Layer 11 of a small transformer language model trained on English Wikipedia (15 layers, counted from 0, width 128).
A neuron adds its activation times its output weights to the MLP's output. To switch it off is to set its activation to zero at one token and run the rest of the model.
A neuron's activation on a vector x is SiLU(gate . x + bias) times (in . x + bias), where the dot is the dot product.

Input weights of the MLP neurons that the questions are about. A number n stands for (n - 500) times 0.0023.
n88 gate (bias -0.094): 689 494 458 632 427 549 571 438 279 543 515 418 804 469 647 555 432 381 456 549 500 584 437 441 250 483 520 548 605 548 352 726 594 563 588 505 559 443 782 372 627 325 430 548 547 508 734 467 331 490 475 444 558 493 346 434 593 459 410 485 429 461 316 361 297 652 565 369 516 443 524 460 491 491 570 566 466 230 513 432 589 266 529 531 602 458 655 484 444 384 429 291 670 468 623 372 278 497 271 471 527 739 583 713 516 519 512 523 535 461 453 711 361 511 377 435 317 345 566 608 597 441 347 492 360 782 472 672
n138 gate (bias -0.284): 645 413 514 521 497 408 379 433 745 371 531 539 581 676 484 157 505 599 686 559 427 689 513 638 283 281 557 576 617 356 337 283 618 596 531 452 430 230 165 614 445 469 279 519 365 437 645 476 493 419 460 505 545 393 399 335 463 403 568 445 485 610 402 526 543 515 486 559 493 544 281 544 503 638 528 493 399 648 310 448 535 496 562 541 516 571 555 184 610 593 614 367 598 526 329 406 405 673 340 743 567 564 492 618 571 539 447 362 558 590 473 383 457 563 653 714 512 622 522 456 456 311 614 503 424 553 409 736
n280 gate (bias -0.249): 753 418 434 533 250 515 664 658 455 367 638 620 621 382 578 359 656 821 433 339 306 476 569 473 591 582 748 373 466 637 615 465 710 435 508 521 334 445 322 638 539 713 541 581 509 461 474 491 213 617 509 479 490 351 600 474 497 423 300 557 384 451 599 443 673 528 416 361 467 570 666 608 578 377 656 455 636 395 356 589 595 431 438 565 457 381 535 539 479 731 542 571 556 313 661 644 509 565 465 685 286 539 545 644 435 607 487 548 516 477 464 471 362 439 337 431 420 509 607 414 527 482 637 527 550 576 457 552
n320 gate (bias -0.188): 561 462 599 579 527 311 666 615 517 592 610 620 583 672 525 487 355 463 499 540 577 628 410 380 542 537 613 412 436 574 401 610 485 610 432 448 393 599 524 555 762 563 571 345 457 519 501 665 403 516 328 24 375 364 461 553 448 581 338 453 573 425 396 352 484 441 351 499 354 534 424 182 520 650 580 218 567 350 305 378 430 627 538 396 590 412 375 418 595 514 545 477 470 74 452 660 541 566 681 547 574 517 369 399 651 501 533 607 254 445 629 620 362 631 811 454 543 447 571 435 621 546 605 416 368 530 344 646
n363 gate (bias -0.103): 624 601 306 478 404 481 472 328 508 555 656 555 561 466 522 579 605 618 567 431 430 482 506 465 601 615 596 638 408 392 715 755 394 359 531 414 586 390 550 624 382 387 655 463 266 468 232 467 673 526 649 405 290 622 496 654 196 334 472 477 514 590 660 449 458 228 336 521 427 506 544 383 415 692 661 362 514 678 335 406 556 400 444 494 709 566 665 389 560 312 470 628 368 535 517 548 660 447 601 445 779 429 639 506 611 300 729 471 366 545 562 513 525 675 673 539 375 546 492 533 457 611 318 433 644 607 743 312
n408 gate (bias -0.193): 529 410 438 524 313 307 700 528 379 686 518 443 424 413 557 418 642 672 441 556 594 410 272 552 451 686 508 400 553 582 568 501 489 538 484 587 400 499 530 449 411 499 470 918 503 369 456 659 445 385 444 562 551 514 365 765 711 562 428 576 356 595 171 371 514 404 416 363 684 404 494 421 700 458 729 455 541 452 406 356 481 596 602 531 573 502 666 566 519 469 439 380 446 299 763 646 592 514 644 689 460 362 397 711 551 588 549 373 653 748 456 738 458 527 506 432 472 474 325 576 458 650 498 433 674 530 458 389
n471 gate (bias -0.269): 488 608 295 579 447 351 354 450 453 424 770 449 563 691 638 475 494 354 507 396 271 497 429 538 654 587 501 399 504 647 529 600 493 382 476 430 503 386 594 307 592 670 470 334 572 348 545 508 391 405 501 373 632 380 647 390 428 565 351 535 467 608 627 326 561 508 362 500 607 576 533 717 568 458 664 393 624 350 451 520 394 460 381 612 416 531 491 604 388 393 691 605 596 686 628 488 524 315 828 538 299 469 676 283 350 400 350 736 430 580 420 529 545 411 387 578 562 514 249 529 649 322 490 561 482 527 666 546
n475 gate (bias -0.232): 317 494 432 581 518 689 359 473 563 395 525 610 536 729 671 694 595 702 481 401 394 300 428 556 557 584 594 489 376 537 374 184 620 230 660 488 345 284 345 378 452 625 606 386 447 445 615 517 503 371 510 318 862 486 481 684 404 575 728 573 373 430 644 499 351 499 684 380 490 323 551 615 451 465 504 556 487 482 551 518 717 599 531 361 335 508 656 435 519 565 453 591 624 661 475 711 534 310 373 585 350 460 469 482 610 473 644 452 403 423 510 546 435 430 432 439 508 564 359 593 538 576 610 561 552 550 271 364
n88 in (bias -0.039): 481 573 544 372 346 471 463 383 385 436 624 515 414 503 580 695 477 601 638 527 428 588 614 578 481 480 326 579 634 686 276 564 298 738 541 588 560 235 420 629 338 492 473 498 668 481 668 593 403 525 393 405 488 404 426 496 539 477 579 463 552 437 393 324 569 516 307 498 317 637 638 570 412 427 526 410 405 552 418 535 409 420 519 487 517 689 619 478 368 308 399 462 534 511 677 612 254 429 489 542 535 297 585 443 457 687 504 511 431 401 571 428 447 518 478 379 496 425 572 516 792 545 481 532 539 357 291 467
n138 in (bias 0.042): 499 278 442 515 354 590 792 468 426 608 238 303 428 451 400 576 535 779 247 492 488 565 514 567 407 466 619 521 408 297 437 353 721 708 666 355 367 410 408 557 394 657 534 488 494 684 285 801 513 587 385 444 334 346 461 493 608 683 631 559 597 865 445 464 622 441 589 524 406 487 400 421 382 505 623 345 646 198 475 477 489 435 621 452 758 598 571 403 467 450 398 833 538 491 485 572 490 489 689 323 322 615 540 493 396 472 502 600 447 600 488 563 574 422 482 394 346 440 444 420 472 413 645 477 568 428 530 539
n280 in (bias 0.048): 524 558 541 476 466 476 471 502 564 507 500 454 340 683 595 643 378 362 453 413 313 709 302 681 262 390 621 708 527 572 378 580 665 501 568 575 457 484 482 367 668 565 693 455 433 340 383 503 397 612 368 507 670 796 486 385 420 420 427 695 499 492 594 587 386 552 475 595 719 378 432 456 706 441 377 407 710 340 174 573 400 267 389 582 476 272 400 460 660 498 384 462 782 692 515 544 286 654 215 312 558 569 698 474 638 330 554 439 430 490 535 377 304 538 443 413 546 469 870 254 306 299 358 399 485 596 425 474
n320 in (bias -0.023): 581 334 521 493 274 683 316 398 770 530 399 549 604 570 262 488 746 634 741 516 424 516 582 468 194 519 582 564 294 350 569 590 678 490 661 525 320 538 470 606 472 589 523 663 671 502 435 403 544 616 198 649 590 557 300 574 458 484 404 502 625 458 505 464 579 598 418 345 590 298 407 281 523 515 646 626 352 405 599 582 581 407 586 410 477 478 557 511 333 504 579 423 482 524 496 444 607 741 517 448 382 589 678 355 308 362 519 416 174 531 287 592 395 379 413 495 528 356 702 557 584 430 377 405 584 418 540 497
n363 in (bias -0.023): 551 824 638 592 565 424 432 430 566 641 603 415 568 664 565 296 529 594 426 475 554 488 556 412 606 633 587 438 441 513 717 261 538 513 760 605 514 480 450 504 503 604 423 316 374 491 439 372 464 431 296 514 497 405 603 354 444 449 446 510 680 632 393 441 642 567 448 382 460 688 846 539 382 756 516 441 373 461 237 485 376 502 471 451 452 350 407 596 533 577 380 399 446 745 476 447 733 551 515 684 328 544 680 470 480 254 489 397 549 230 504 479 648 493 645 392 393 404 284 588 386 378 438 314 525 608 618 432
n408 in (bias 0.080): 582 440 418 394 590 569 513 408 615 330 594 257 532 421 406 421 637 389 563 650 498 539 388 607 600 479 522 565 535 423 395 533 393 489 455 545 272 409 558 619 689 533 638 546 438 216 476 638 523 697 401 526 439 475 365 758 734 322 449 408 502 536 435 455 454 323 643 471 523 390 385 366 349 419 272 647 396 448 402 728 621 736 413 312 676 507 690 396 624 480 378 615 322 485 276 305 347 377 401 532 279 558 336 739 498 549 552 588 520 536 531 571 522 554 653 858 381 471 536 675 291 322 487 491 432 610 522 607
n471 in (bias -0.025): 547 519 445 507 626 516 663 306 556 349 367 668 614 426 538 542 850 311 417 458 514 621 409 459 413 496 511 493 516 494 435 603 606 407 451 621 739 821 525 421 418 668 562 323 623 689 649 428 554 477 480 510 482 391 211 652 599 232 203 299 379 576 613 323 404 576 465 287 672 473 399 572 445 523 353 381 425 355 610 538 302 482 529 636 657 588 753 570 332 631 473 768 345 442 780 668 615 394 444 429 634 357 312 479 816 734 346 179 489 309 630 658 598 384 516 596 437 497 711 578 430 485 338 578 521 419 475 556
n475 in (bias -0.121): 596 406 522 577 486 548 577 473 572 697 400 493 650 421 515 598 639 323 470 528 552 610 624 468 358 965 467 328 491 479 424 547 498 499 658 700 780 380 722 238 476 461 533 646 484 410 523 430 485 644 460 548 357 589 294 569 573 545 481 480 651 457 465 570 583 644 452 549 442 694 392 485 558 474 516 208 342 457 204 385 553 743 709 311 625 685 450 471 400 565 375 433 648 450 650 570 399 398 681 340 558 374 406 355 630 303 392 587 340 560 461 660 590 494 569 518 394 620 719 700 366 648 274 480 411 463 538 360

Output weights of the MLP neurons that the questions are about. A number n stands for (n - 500) times 0.0016.
n88: 451 515 506 532 533 288 372 866 572 524 726 468 333 498 462 400 581 474 409 277 554 436 599 537 657 410 589 540 245 439 627 290 583 368 449 425 547 574 539 536 476 641 643 545 678 527 305 711 627 546 427 532 913 704 543 617 556 558 477 555 598 546 555 671 610 263 587 454 562 374 519 505 368 635 419 512 452 610 584 520 393 727 477 459 469 509 333 541 286 766 617 714 329 404 307 489 780 639 623 413 433 642 448 494 480 418 462 571 511 577 408 503 413 344 531 548 481 649 450 596 459 563 604 528 554 441 668 453
n138: 641 571 628 498 458 766 580 562 638 335 577 666 360 446 650 771 415 537 311 714 487 544 588 507 292 256 554 657 502 600 437 648 448 716 577 720 570 449 593 336 603 618 659 466 375 288 532 393 412 396 336 524 185 610 464 541 558 255 453 385 530 637 668 286 543 650 512 501 482 700 322 602 306 573 590 442 480 407 530 616 493 520 466 672 544 414 443 278 436 717 470 788 131 603 609 408 462 564 496 618 460 527 645 711 541 595 308 283 359 537 384 531 354 551 432 910 608 397 788 513 659 721 434 497 467 605 228 384
n280: 571 717 522 537 361 601 445 712 604 612 566 474 238 578 525 445 609 541 373 563 552 510 726 424 503 444 656 261 355 485 635 542 519 699 436 361 676 542 484 431 668 683 80 396 593 365 414 595 579 582 587 625 584 312 639 487 109 852 487 523 434 653 328 521 549 516 61 238 607 388 591 388 478 426 497 668 678 408 623 438 593 626 539 553 542 249 571 657 368 661 428 584 489 517 776 361 238 536 444 584 528 639 299 523 478 273 407 403 454 523 426 486 573 558 595 455 319 569 640 508 502 516 606 547 672 526 587 596
n320: 518 371 284 514 560 461 588 710 446 429 589 483 531 687 302 572 553 492 610 481 406 514 536 70 710 642 611 415 563 684 563 383 609 600 520 511 559 436 228 335 832 584 389 715 647 288 598 490 369 612 485 431 810 328 585 562 440 501 594 330 450 701 457 571 388 422 755 624 611 249 599 508 500 478 483 719 502 681 327 277 538 358 421 402 482 736 711 568 402 267 643 411 581 53 286 327 490 566 475 567 582 556 517 468 690 473 595 388 454 515 388 444 379 459 495 271 558 397 577 307 488 574 579 504 401 493 295 448
n363: 443 451 329 612 453 442 505 385 439 701 335 453 475 552 529 495 346 289 551 728 416 380 670 361 477 567 553 615 447 350 625 437 577 275 519 465 310 616 667 313 565 493 346 676 252 503 642 520 486 347 507 491 234 502 341 479 566 488 634 393 386 372 420 535 394 582 432 328 419 505 459 378 729 587 540 340 677 554 496 460 656 512 593 601 659 436 431 609 351 584 341 334 499 667 655 739 470 626 192 597 593 584 538 389 612 390 719 468 372 434 541 429 456 399 445 153 491 502 462 391 451 610 659 377 723 439 688 695
n408: 775 462 390 476 733 731 538 585 367 460 291 290 576 520 708 638 617 487 528 527 521 303 635 651 537 692 477 352 410 597 626 519 406 458 574 527 474 383 640 436 804 374 339 650 319 482 460 455 557 612 390 480 365 467 505 506 405 346 545 224 329 392 454 588 574 541 556 436 648 468 462 542 390 733 620 372 277 283 383 400 487 366 528 423 536 209 690 533 521 526 556 21 589 452 339 449 574 629 365 504 510 513 496 629 455 252 513 677 596 458 552 488 378 783 460 407 538 512 578 446 480 679 637 664 472 360 509 671
n471: 444 688 542 480 407 579 625 590 499 288 502 288 440 754 575 495 414 513 427 653 583 684 809 439 461 457 80 404 397 579 406 719 534 516 627 485 416 508 748 574 737 659 423 360 489 292 638 345 600 457 343 360 465 360 366 534 395 370 682 492 508 683 514 582 489 784 358 328 525 512 570 780 544 418 347 682 382 625 662 632 631 435 455 751 361 624 482 460 520 528 549 375 532 651 462 289 661 505 603 568 285 577 490 327 451 379 466 367 640 656 469 482 469 893 639 609 781 596 527 542 693 346 651 548 670 495 583 733
n475: 404 686 530 294 471 295 524 793 438 775 427 665 430 671 440 571 601 416 579 755 518 513 407 519 514 556 600 541 409 477 457 546 264 671 471 539 292 557 759 651 538 203 316 428 498 508 734 356 494 491 661 508 234 561 497 422 347 642 419 426 404 668 642 634 469 453 422 392 586 687 552 477 521 486 378 263 401 396 413 412 366 418 552 466 598 433 623 534 473 602 639 653 296 717 358 842 424 568 523 505 557 760 482 496 335 641 470 487 398 635 228 372 736 623 758 507 738 526 531 439 327 581 394 668 701 575 482 489

Each question names a token from some text and the token that comes next. It shows the vector x that enters the MLP there. A number n stands for (n - 500) times 0.0034.

Then comes g, the gradient of the next token's log-probability with respect to the MLP's output, scaled to length 1. A neuron's effect is roughly proportional to its activation times (output weights . g). A number n stands for (n - 500) times 0.00071.

" the", then " ground"
x: 658 489 456 609 603 611 442 442 537 392 362 420 641 399 589 645 669 601 384 543 310 392 745 497 410 614 531 591 388 576 521 520 379 369 574 421 514 405 667 398 509 627 565 444 464 458 590 482 701 585 656 449 194 468 512 467 593 546 697 572 506 364 382 435 506 464 492 519 462 541 570 529 490 563 507 482 375 531 361 426 505 643 534 371 280 387 435 580 429 539 467 591 334 658 464 533 507 399 483 514 472 503 537 521 658 461 343 538 507 537 462 468 643 466 507 328 517 542 686 585 312 290 535 465 371 458 638 465
g: 807 503 653 545 499 416 381 525 472 477 531 466 545 510 500 455 527 275 656 421 618 467 415 530 451 668 494 395 434 583 602 649 562 267 412 355 272 444 435 454 620 535 437 482 447 395 541 306 453 409 539 490 442 338 518 420 584 292 391 534 121 85 622 330 439 282 498 426 623 249 733 520 433 507 474 381 573 760 481 646 497 472 470 443 627 386 596 463 460 478 740 386 604 361 807 389 349 725 537 671 353 471 423 600 403 380 342 427 414 489 441 533 593 283 549 561 604 417 650 453 380 561 605 379 450 542 384 361
Which neuron, switched off, lowers the next token's probability most? n363

" door", then "s"
x: 498 735 388 495 607 527 599 522 658 470 477 436 429 436 606 387 256 508 581 491 602 368 431 251 438 458 518 425 302 580 535 432 622 519 500 651 506 348 562 400 430 464 456 464 539 709 517 392 565 496 386 753 236 586 410 694 559 350 552 521 382 64 346 339 568 422 564 469 541 443 396 346 568 531 544 516 442 410 688 480 728 351 210 353 671 496 565 533 452 364 388 546 491 441 493 371 504 799 369 278 547 599 500 481 714 444 515 582 484 409 373 718 632 312 439 579 554 468 478 640 300 575 317 492 401 606 539 645
g: 564 465 441 263 574 681 777 490 651 391 323 456 420 663 341 467 492 501 460 537 341 492 442 452 643 604 278 467 414 411 443 363 428 549 425 384 559 431 670 442 551 484 580 552 282 503 376 717 607 376 585 667 536 450 283 507 481 392 373 471 438 497 286 388 375 657 540 507 495 350 605 687 494 580 427 598 377 755 632 437 583 396 343 503 645 486 277 499 363 265 481 468 526 620 447 571 528 254 354 228 523 664 567 402 124 557 346 455 504 614 469 587 269 350 557 581 384 373 486 325 278 475 538 539 616 294 366 345
Which neuron, switched off, lowers the next token's probability most? n88

" exc", then "elle"
x: 394 266 399 577 485 217 441 256 597 513 508 539 220 431 534 346 319 244 474 739 399 603 620 394 492 725 394 593 612 594 428 599 674 513 630 594 338 549 867 339 382 384 570 348 412 682 286 693 654 705 414 661 334 512 555 614 609 639 544 506 208 438 496 485 549 561 478 321 597 408 280 613 637 552 607 506 393 456 399 432 764 460 307 519 410 536 499 609 760 515 533 285 612 488 484 212 598 399 682 348 401 652 615 565 410 332 630 514 460 589 308 793 630 467 467 839 548 471 188 629 519 474 579 639 417 476 727 631
g: 483 458 471 351 502 485 428 468 539 536 510 581 402 501 545 471 629 397 306 338 490 649 468 697 549 395 649 614 650 553 442 792 532 416 461 615 386 585 448 598 304 349 564 428 586 590 323 841 557 505 450 553 455 356 586 614 288 295 595 421 488 493 590 224 371 544 279 478 394 312 609 385 416 461 308 313 522 677 623 527 539 320 585 471 514 374 201 364 534 377 564 627 336 388 435 818 460 585 721 421 419 487 476 554 573 557 462 676 617 651 465 511 399 568 270 563 461 181 693 479 598 499 541 574 436 213 548 528
Which neuron, switched off, lowers the next token's probability most? n471

" loan", then " from"
x: 410 335 498 779 773 631 388 610 510 395 545 584 297 428 387 438 394 504 847 322 448 375 559 433 376 394 601 415 544 570 540 279 680 566 547 471 346 362 441 437 377 515 339 351 395 524 532 522 614 652 539 761 279 458 567 613 817 343 370 463 360 231 336 370 514 446 380 401 707 497 397 574 613 175 405 489 633 524 519 491 597 355 325 568 555 580 452 583 520 369 569 600 499 844 678 481 420 661 575 294 400 517 473 622 592 256 428 423 663 675 591 690 479 554 681 473 648 464 396 518 138 605 407 580 589 543 392 641
g: 532 732 627 532 591 464 466 436 579 515 523 541 222 509 514 255 361 580 352 579 473 462 386 734 373 531 666 353 331 478 512 532 588 703 721 413 730 447 500 409 428 431 473 549 499 557 402 463 487 568 482 673 441 445 549 321 500 522 515 523 612 635 503 482 338 548 425 615 429 664 619 513 801 431 415 389 584 463 670 559 726 637 601 524 712 521 538 671 496 444 141 646 377 489 382 372 510 433 588 373 412 637 315 931 504 588 416 491 636 770 469 637 562 550 638 654 624 634 715 695 474 350 606 387 461 550 467 452
Which neuron, switched off, raises the next token's probability most? n408

".", then " Pra"
x: 719 424 434 555 514 470 526 468 553 466 546 476 524 489 507 560 503 362 816 586 482 501 580 417 483 485 521 443 509 456 572 642 529 572 533 562 489 387 590 440 472 586 474 453 579 331 486 578 489 424 517 452 159 650 411 527 497 459 418 382 578 477 549 572 409 516 413 469 561 540 398 527 602 480 419 466 532 468 475 491 697 444 486 509 592 577 547 310 485 431 440 447 510 544 554 615 505 519 460 474 572 312 489 540 475 463 576 541 452 591 390 407 456 561 507 468 533 449 493 535 580 527 558 520 568 596 484 483
g: 355 508 615 636 430 544 558 450 281 430 586 497 625 381 432 527 677 648 292 618 589 632 351 427 473 463 455 606 576 590 569 440 149 462 473 691 428 443 612 271 525 517 452 622 274 519 668 507 360 600 526 444 357 486 617 580 450 589 503 498 537 652 583 260 538 592 413 507 378 614 242 381 324 427 609 571 607 466 395 486 564 544 465 426 405 495 542 485 655 501 511 617 601 678 494 604 811 436 828 349 352 695 785 236 596 728 286 678 648 567 538 273 669 471 370 423 502 522 454 531 424 247 514 555 503 525 429 448
Which neuron, switched off, lowers the next token's probability most? n363

" required", then " for"
x: 377 700 508 420 687 540 568 359 584 492 356 431 506 517 441 434 256 370 482 491 521 432 442 555 514 553 621 198 408 380 378 582 484 664 318 468 264 617 736 573 497 409 457 426 467 426 574 456 457 683 510 870 256 639 433 847 585 440 559 436 301 223 491 521 310 586 399 453 641 435 472 437 516 480 493 552 667 451 521 559 496 770 729 586 297 677 466 624 588 442 457 470 525 388 635 691 537 617 653 351 542 441 540 619 690 356 423 208 610 470 620 587 547 478 538 442 548 350 380 251 266 731 482 581 494 531 373 514
g: 708 483 725 643 475 533 471 672 498 496 558 394 438 396 588 464 571 782 706 454 470 458 468 602 450 635 270 464 527 674 483 566 577 476 426 490 303 390 551 412 642 454 524 638 503 431 594 424 370 335 379 673 506 479 590 272 630 394 525 442 497 518 564 533 483 443 253 587 630 455 660 519 517 736 787 351 460 476 404 278 629 538 768 323 496 251 539 489 467 544 510 552 565 335 696 547 530 564 542 422 647 717 476 443 779 589 325 457 464 282 176 598 744 677 410 461 568 621 442 446 267 566 503 411 562 383 295 447
Which neuron, switched off, lowers the next token's probability most? n408

"one", then " with"
x: 326 698 465 346 464 485 589 483 667 673 530 476 588 467 384 497 402 389 523 683 242 531 610 526 288 674 713 452 372 392 344 440 450 579 596 581 394 447 598 702 473 625 527 589 632 449 682 285 541 542 524 777 273 430 375 649 572 574 597 490 410 30 484 410 584 448 245 313 618 491 353 356 509 443 682 526 252 288 529 567 442 558 551 416 585 681 439 671 547 342 466 460 246 588 529 590 393 550 617 839 502 439 334 496 530 431 498 373 544 474 446 663 552 216 660 465 323 365 563 645 478 779 462 416 500 571 505 788
g: 855 403 657 460 366 487 412 503 485 534 673 330 611 437 333 336 579 541 624 580 475 515 556 615 534 441 489 356 662 604 400 482 469 478 670 532 722 554 623 513 580 380 500 512 482 351 489 835 346 159 667 533 325 433 458 540 514 366 297 528 624 560 479 430 458 472 544 257 558 450 510 441 636 389 723 249 720 359 394 366 394 353 698 448 751 617 351 572 575 305 408 464 578 538 453 353 529 805 245 459 415 557 721 566 492 577 397 568 349 378 448 594 646 453 393 490 577 559 577 452 582 633 590 452 415 354 470 601
Which neuron, switched off, raises the next token's probability most? n88

" Kings", then "ton"
x: 459 603 549 481 719 727 594 516 403 604 456 619 537 412 458 685 466 449 546 386 650 448 584 452 588 505 469 523 730 555 501 534 565 642 566 632 356 654 317 490 264 428 681 462 536 747 439 585 695 452 366 466 224 572 502 577 695 560 537 583 503 287 521 539 308 522 648 446 592 461 513 505 788 289 410 493 396 373 466 557 540 520 470 478 579 375 505 438 348 403 460 427 587 674 448 502 480 541 520 477 419 616 557 548 651 380 410 413 494 404 436 497 624 402 537 631 456 525 571 764 281 570 404 321 293 489 433 846
g: 484 209 611 698 460 648 549 491 600 401 554 444 308 567 476 218 657 682 376 462 426 611 503 625 647 455 778 467 491 318 564 578 279 261 484 564 448 535 463 691 584 548 545 758 595 527 379 571 615 573 504 582 526 534 333 707 722 578 395 548 643 555 587 481 495 497 660 557 667 401 266 486 633 368 419 502 500 565 486 356 513 400 348 739 522 507 457 597 317 405 588 600 652 460 266 538 616 145 612 399 367 663 603 468 665 459 401 441 185 571 548 556 372 607 403 565 540 397 706 564 473 661 480 366 476 387 483 451
Which neuron, switched off, raises the next token's probability most? n88

" the", then " school"
x: 602 437 300 613 626 590 396 443 506 516 502 418 656 384 488 617 582 601 570 479 448 524 673 505 538 624 454 604 456 499 567 535 449 350 398 549 483 422 706 367 502 440 560 451 393 496 531 366 572 421 618 493 185 510 553 613 442 499 569 441 519 307 484 447 437 490 549 547 452 452 578 597 612 413 644 428 415 507 547 346 643 730 389 381 397 356 437 617 453 606 526 645 456 645 572 529 556 523 541 594 456 364 511 567 478 469 469 423 600 580 408 523 554 340 473 319 507 531 620 589 338 493 529 420 367 435 601 442
g: 343 495 441 442 386 612 540 571 681 563 342 549 376 247 511 341 474 624 590 519 517 447 521 472 521 462 535 259 462 346 553 704 354 592 648 493 537 619 601 541 608 436 552 558 449 418 366 363 464 574 589 410 344 483 642 763 729 296 446 557 247 416 423 391 589 641 563 534 639 469 381 456 417 445 528 493 660 522 649 644 434 439 516 520 334 601 207 301 778 446 483 351 402 567 604 272 495 515 734 635 411 476 677 567 547 394 233 714 404 203 277 339 537 624 476 499 706 568 545 450 698 577 549 436 525 682 310 425
Which neuron, switched off, lowers the next token's probability most? n138

" Hu", then "ll"
x: 478 724 434 396 699 424 732 488 525 508 562 426 349 465 511 851 372 775 346 551 519 650 624 531 543 644 700 636 438 384 689 495 627 365 459 568 490 495 327 497 551 584 698 466 519 845 449 609 738 598 486 564 267 718 525 616 527 668 395 570 394 509 605 481 286 594 473 439 575 321 530 502 584 257 445 432 524 525 380 433 572 593 420 585 405 356 506 618 530 740 541 180 582 757 386 326 392 718 448 611 486 453 661 403 442 444 322 548 308 411 537 666 557 668 488 520 489 479 725 861 494 598 501 447 692 492 474 730
g: 706 520 293 496 388 508 659 336 302 438 669 548 565 408 474 548 405 277 358 455 346 381 375 551 487 459 819 578 433 519 348 485 574 498 364 602 384 516 437 619 500 521 611 369 480 587 698 268 368 547 566 392 485 448 539 338 400 515 632 592 349 397 601 730 456 302 444 272 697 530 423 670 501 785 441 595 463 350 439 646 439 697 425 399 434 409 210 436 427 465 657 353 748 403 424 588 480 522 332 608 566 601 643 450 469 413 542 573 388 704 590 258 545 429 256 574 594 716 401 439 396 748 460 426 610 558 448 407
Which neuron, switched off, raises the next token's probability most? n280

" scoring", then " his"
x: 486 674 558 439 463 494 528 543 756 591 511 729 470 467 393 497 374 597 627 439 335 327 470 313 570 454 528 183 630 520 460 545 621 446 362 539 270 619 430 462 476 585 500 441 459 515 381 358 378 598 571 483 249 371 473 512 553 443 396 613 448 195 516 402 472 629 304 366 554 483 401 655 499 386 471 462 618 351 491 627 602 397 637 676 574 512 211 489 547 504 485 607 745 641 578 447 187 452 522 515 560 343 511 594 542 326 390 508 626 315 697 835 669 450 652 392 730 346 503 454 344 495 429 716 526 318 448 662
g: 440 237 223 731 486 484 399 603 592 624 362 387 463 479 328 434 736 411 691 653 399 602 577 453 528 288 648 486 410 575 464 354 344 585 552 609 467 574 479 332 594 663 526 404 729 486 405 561 390 607 179 473 500 297 614 611 212 549 414 559 486 512 408 407 513 446 431 458 527 623 482 510 426 530 485 427 289 478 353 655 708 303 185 506 615 421 514 459 446 561 515 406 505 631 424 803 394 634 341 585 417 442 296 499 613 225 700 549 514 486 513 416 599 691 539 453 599 582 605 510 498 769 545 443 574 529 607 340
Which neuron, switched off, lowers the next token's probability most? n280

" [", then "th"
x: 653 539 531 566 565 427 415 448 567 490 466 644 586 763 507 370 712 482 381 404 549 264 409 494 384 234 472 397 393 250 469 498 319 447 361 601 457 395 537 506 406 517 526 503 619 503 521 493 336 654 559 515 215 382 532 621 653 497 621 366 435 416 629 415 592 553 370 548 699 429 344 434 621 458 506 531 397 577 422 463 585 504 552 543 436 656 494 541 400 536 603 170 564 496 536 508 543 590 524 646 483 512 381 537 260 370 370 422 231 471 396 396 371 389 648 482 659 308 454 577 427 550 511 520 510 300 551 562
g: 501 320 669 466 423 441 547 523 333 714 621 519 513 520 452 441 750 415 463 524 738 412 502 506 752 707 807 350 364 386 675 555 539 338 445 383 413 494 435 610 344 601 545 674 778 487 401 461 701 566 711 532 437 528 327 608 538 473 661 481 349 410 507 677 464 481 522 398 615 433 623 605 407 391 390 367 271 600 624 282 457 511 488 583 564 637 569 406 633 270 351 473 483 417 234 395 393 203 522 468 368 556 531 600 445 498 454 381 656 451 616 767 572 345 391 417 602 601 699 277 424 503 353 477 468 362 535 410
Which neuron, switched off, lowers the next token's probability most? n138

" 11", then ":"
x: 386 864 508 478 707 432 561 304 540 647 421 569 570 721 441 313 338 617 389 653 616 470 768 359 430 532 467 405 513 474 684 494 506 624 594 519 497 601 419 536 437 362 501 290 738 338 480 444 498 393 722 611 251 421 675 449 739 452 792 236 453 291 414 418 725 556 485 543 719 470 511 481 396 491 401 417 524 376 453 324 453 381 467 601 413 516 625 483 686 496 396 400 483 484 472 336 564 464 606 531 595 466 671 524 454 379 523 449 714 537 429 691 845 307 643 354 601 360 644 471 521 478 576 539 314 558 662 494
g: 652 627 550 624 382 602 637 499 376 304 587 508 421 444 417 530 452 318 373 210 647 488 542 547 404 495 687 519 630 328 628 359 581 567 435 624 443 416 484 604 470 468 658 469 303 442 576 347 507 495 334 362 501 349 407 664 266 475 558 399 286 688 509 518 464 583 529 627 324 218 440 471 301 511 368 756 591 651 642 611 829 379 569 510 706 655 703 378 252 388 755 361 495 512 472 515 412 534 562 695 546 402 479 326 576 294 456 539 496 611 397 623 319 498 447 413 542 400 342 599 752 538 651 531 413 559 479 501
Which neuron, switched off, lowers the next token's probability most? n320

" du", then "al"
x: 634 337 609 503 657 432 430 453 439 267 512 381 524 325 342 481 461 803 402 668 499 609 646 283 388 518 460 632 407 442 462 443 564 420 245 513 460 372 438 375 516 541 445 444 534 710 575 592 622 563 562 649 251 317 464 638 514 364 512 673 389 328 638 623 303 522 668 482 532 604 553 627 422 293 540 582 585 418 459 413 764 587 223 627 265 502 467 765 722 408 665 497 581 641 355 478 389 486 504 531 401 473 583 508 687 422 675 425 359 576 374 699 495 690 607 632 448 353 629 743 335 659 373 628 589 544 555 472
g: 597 476 655 529 553 594 557 611 602 269 746 569 486 461 488 733 237 487 631 509 458 460 597 547 497 249 604 602 435 653 263 603 438 444 434 664 477 597 567 361 589 409 500 542 506 228 441 500 439 562 846 624 554 683 681 523 507 605 426 371 776 516 641 340 613 323 471 617 407 597 596 543 625 750 520 558 393 503 558 467 363 552 372 645 318 325 497 424 436 320 731 523 529 479 403 374 519 370 444 426 332 693 621 624 720 318 531 346 456 638 567 531 430 577 386 508 385 728 506 444 478 406 356 716 474 551 546 749
Which neuron, switched off, lowers the next token's probability most? n363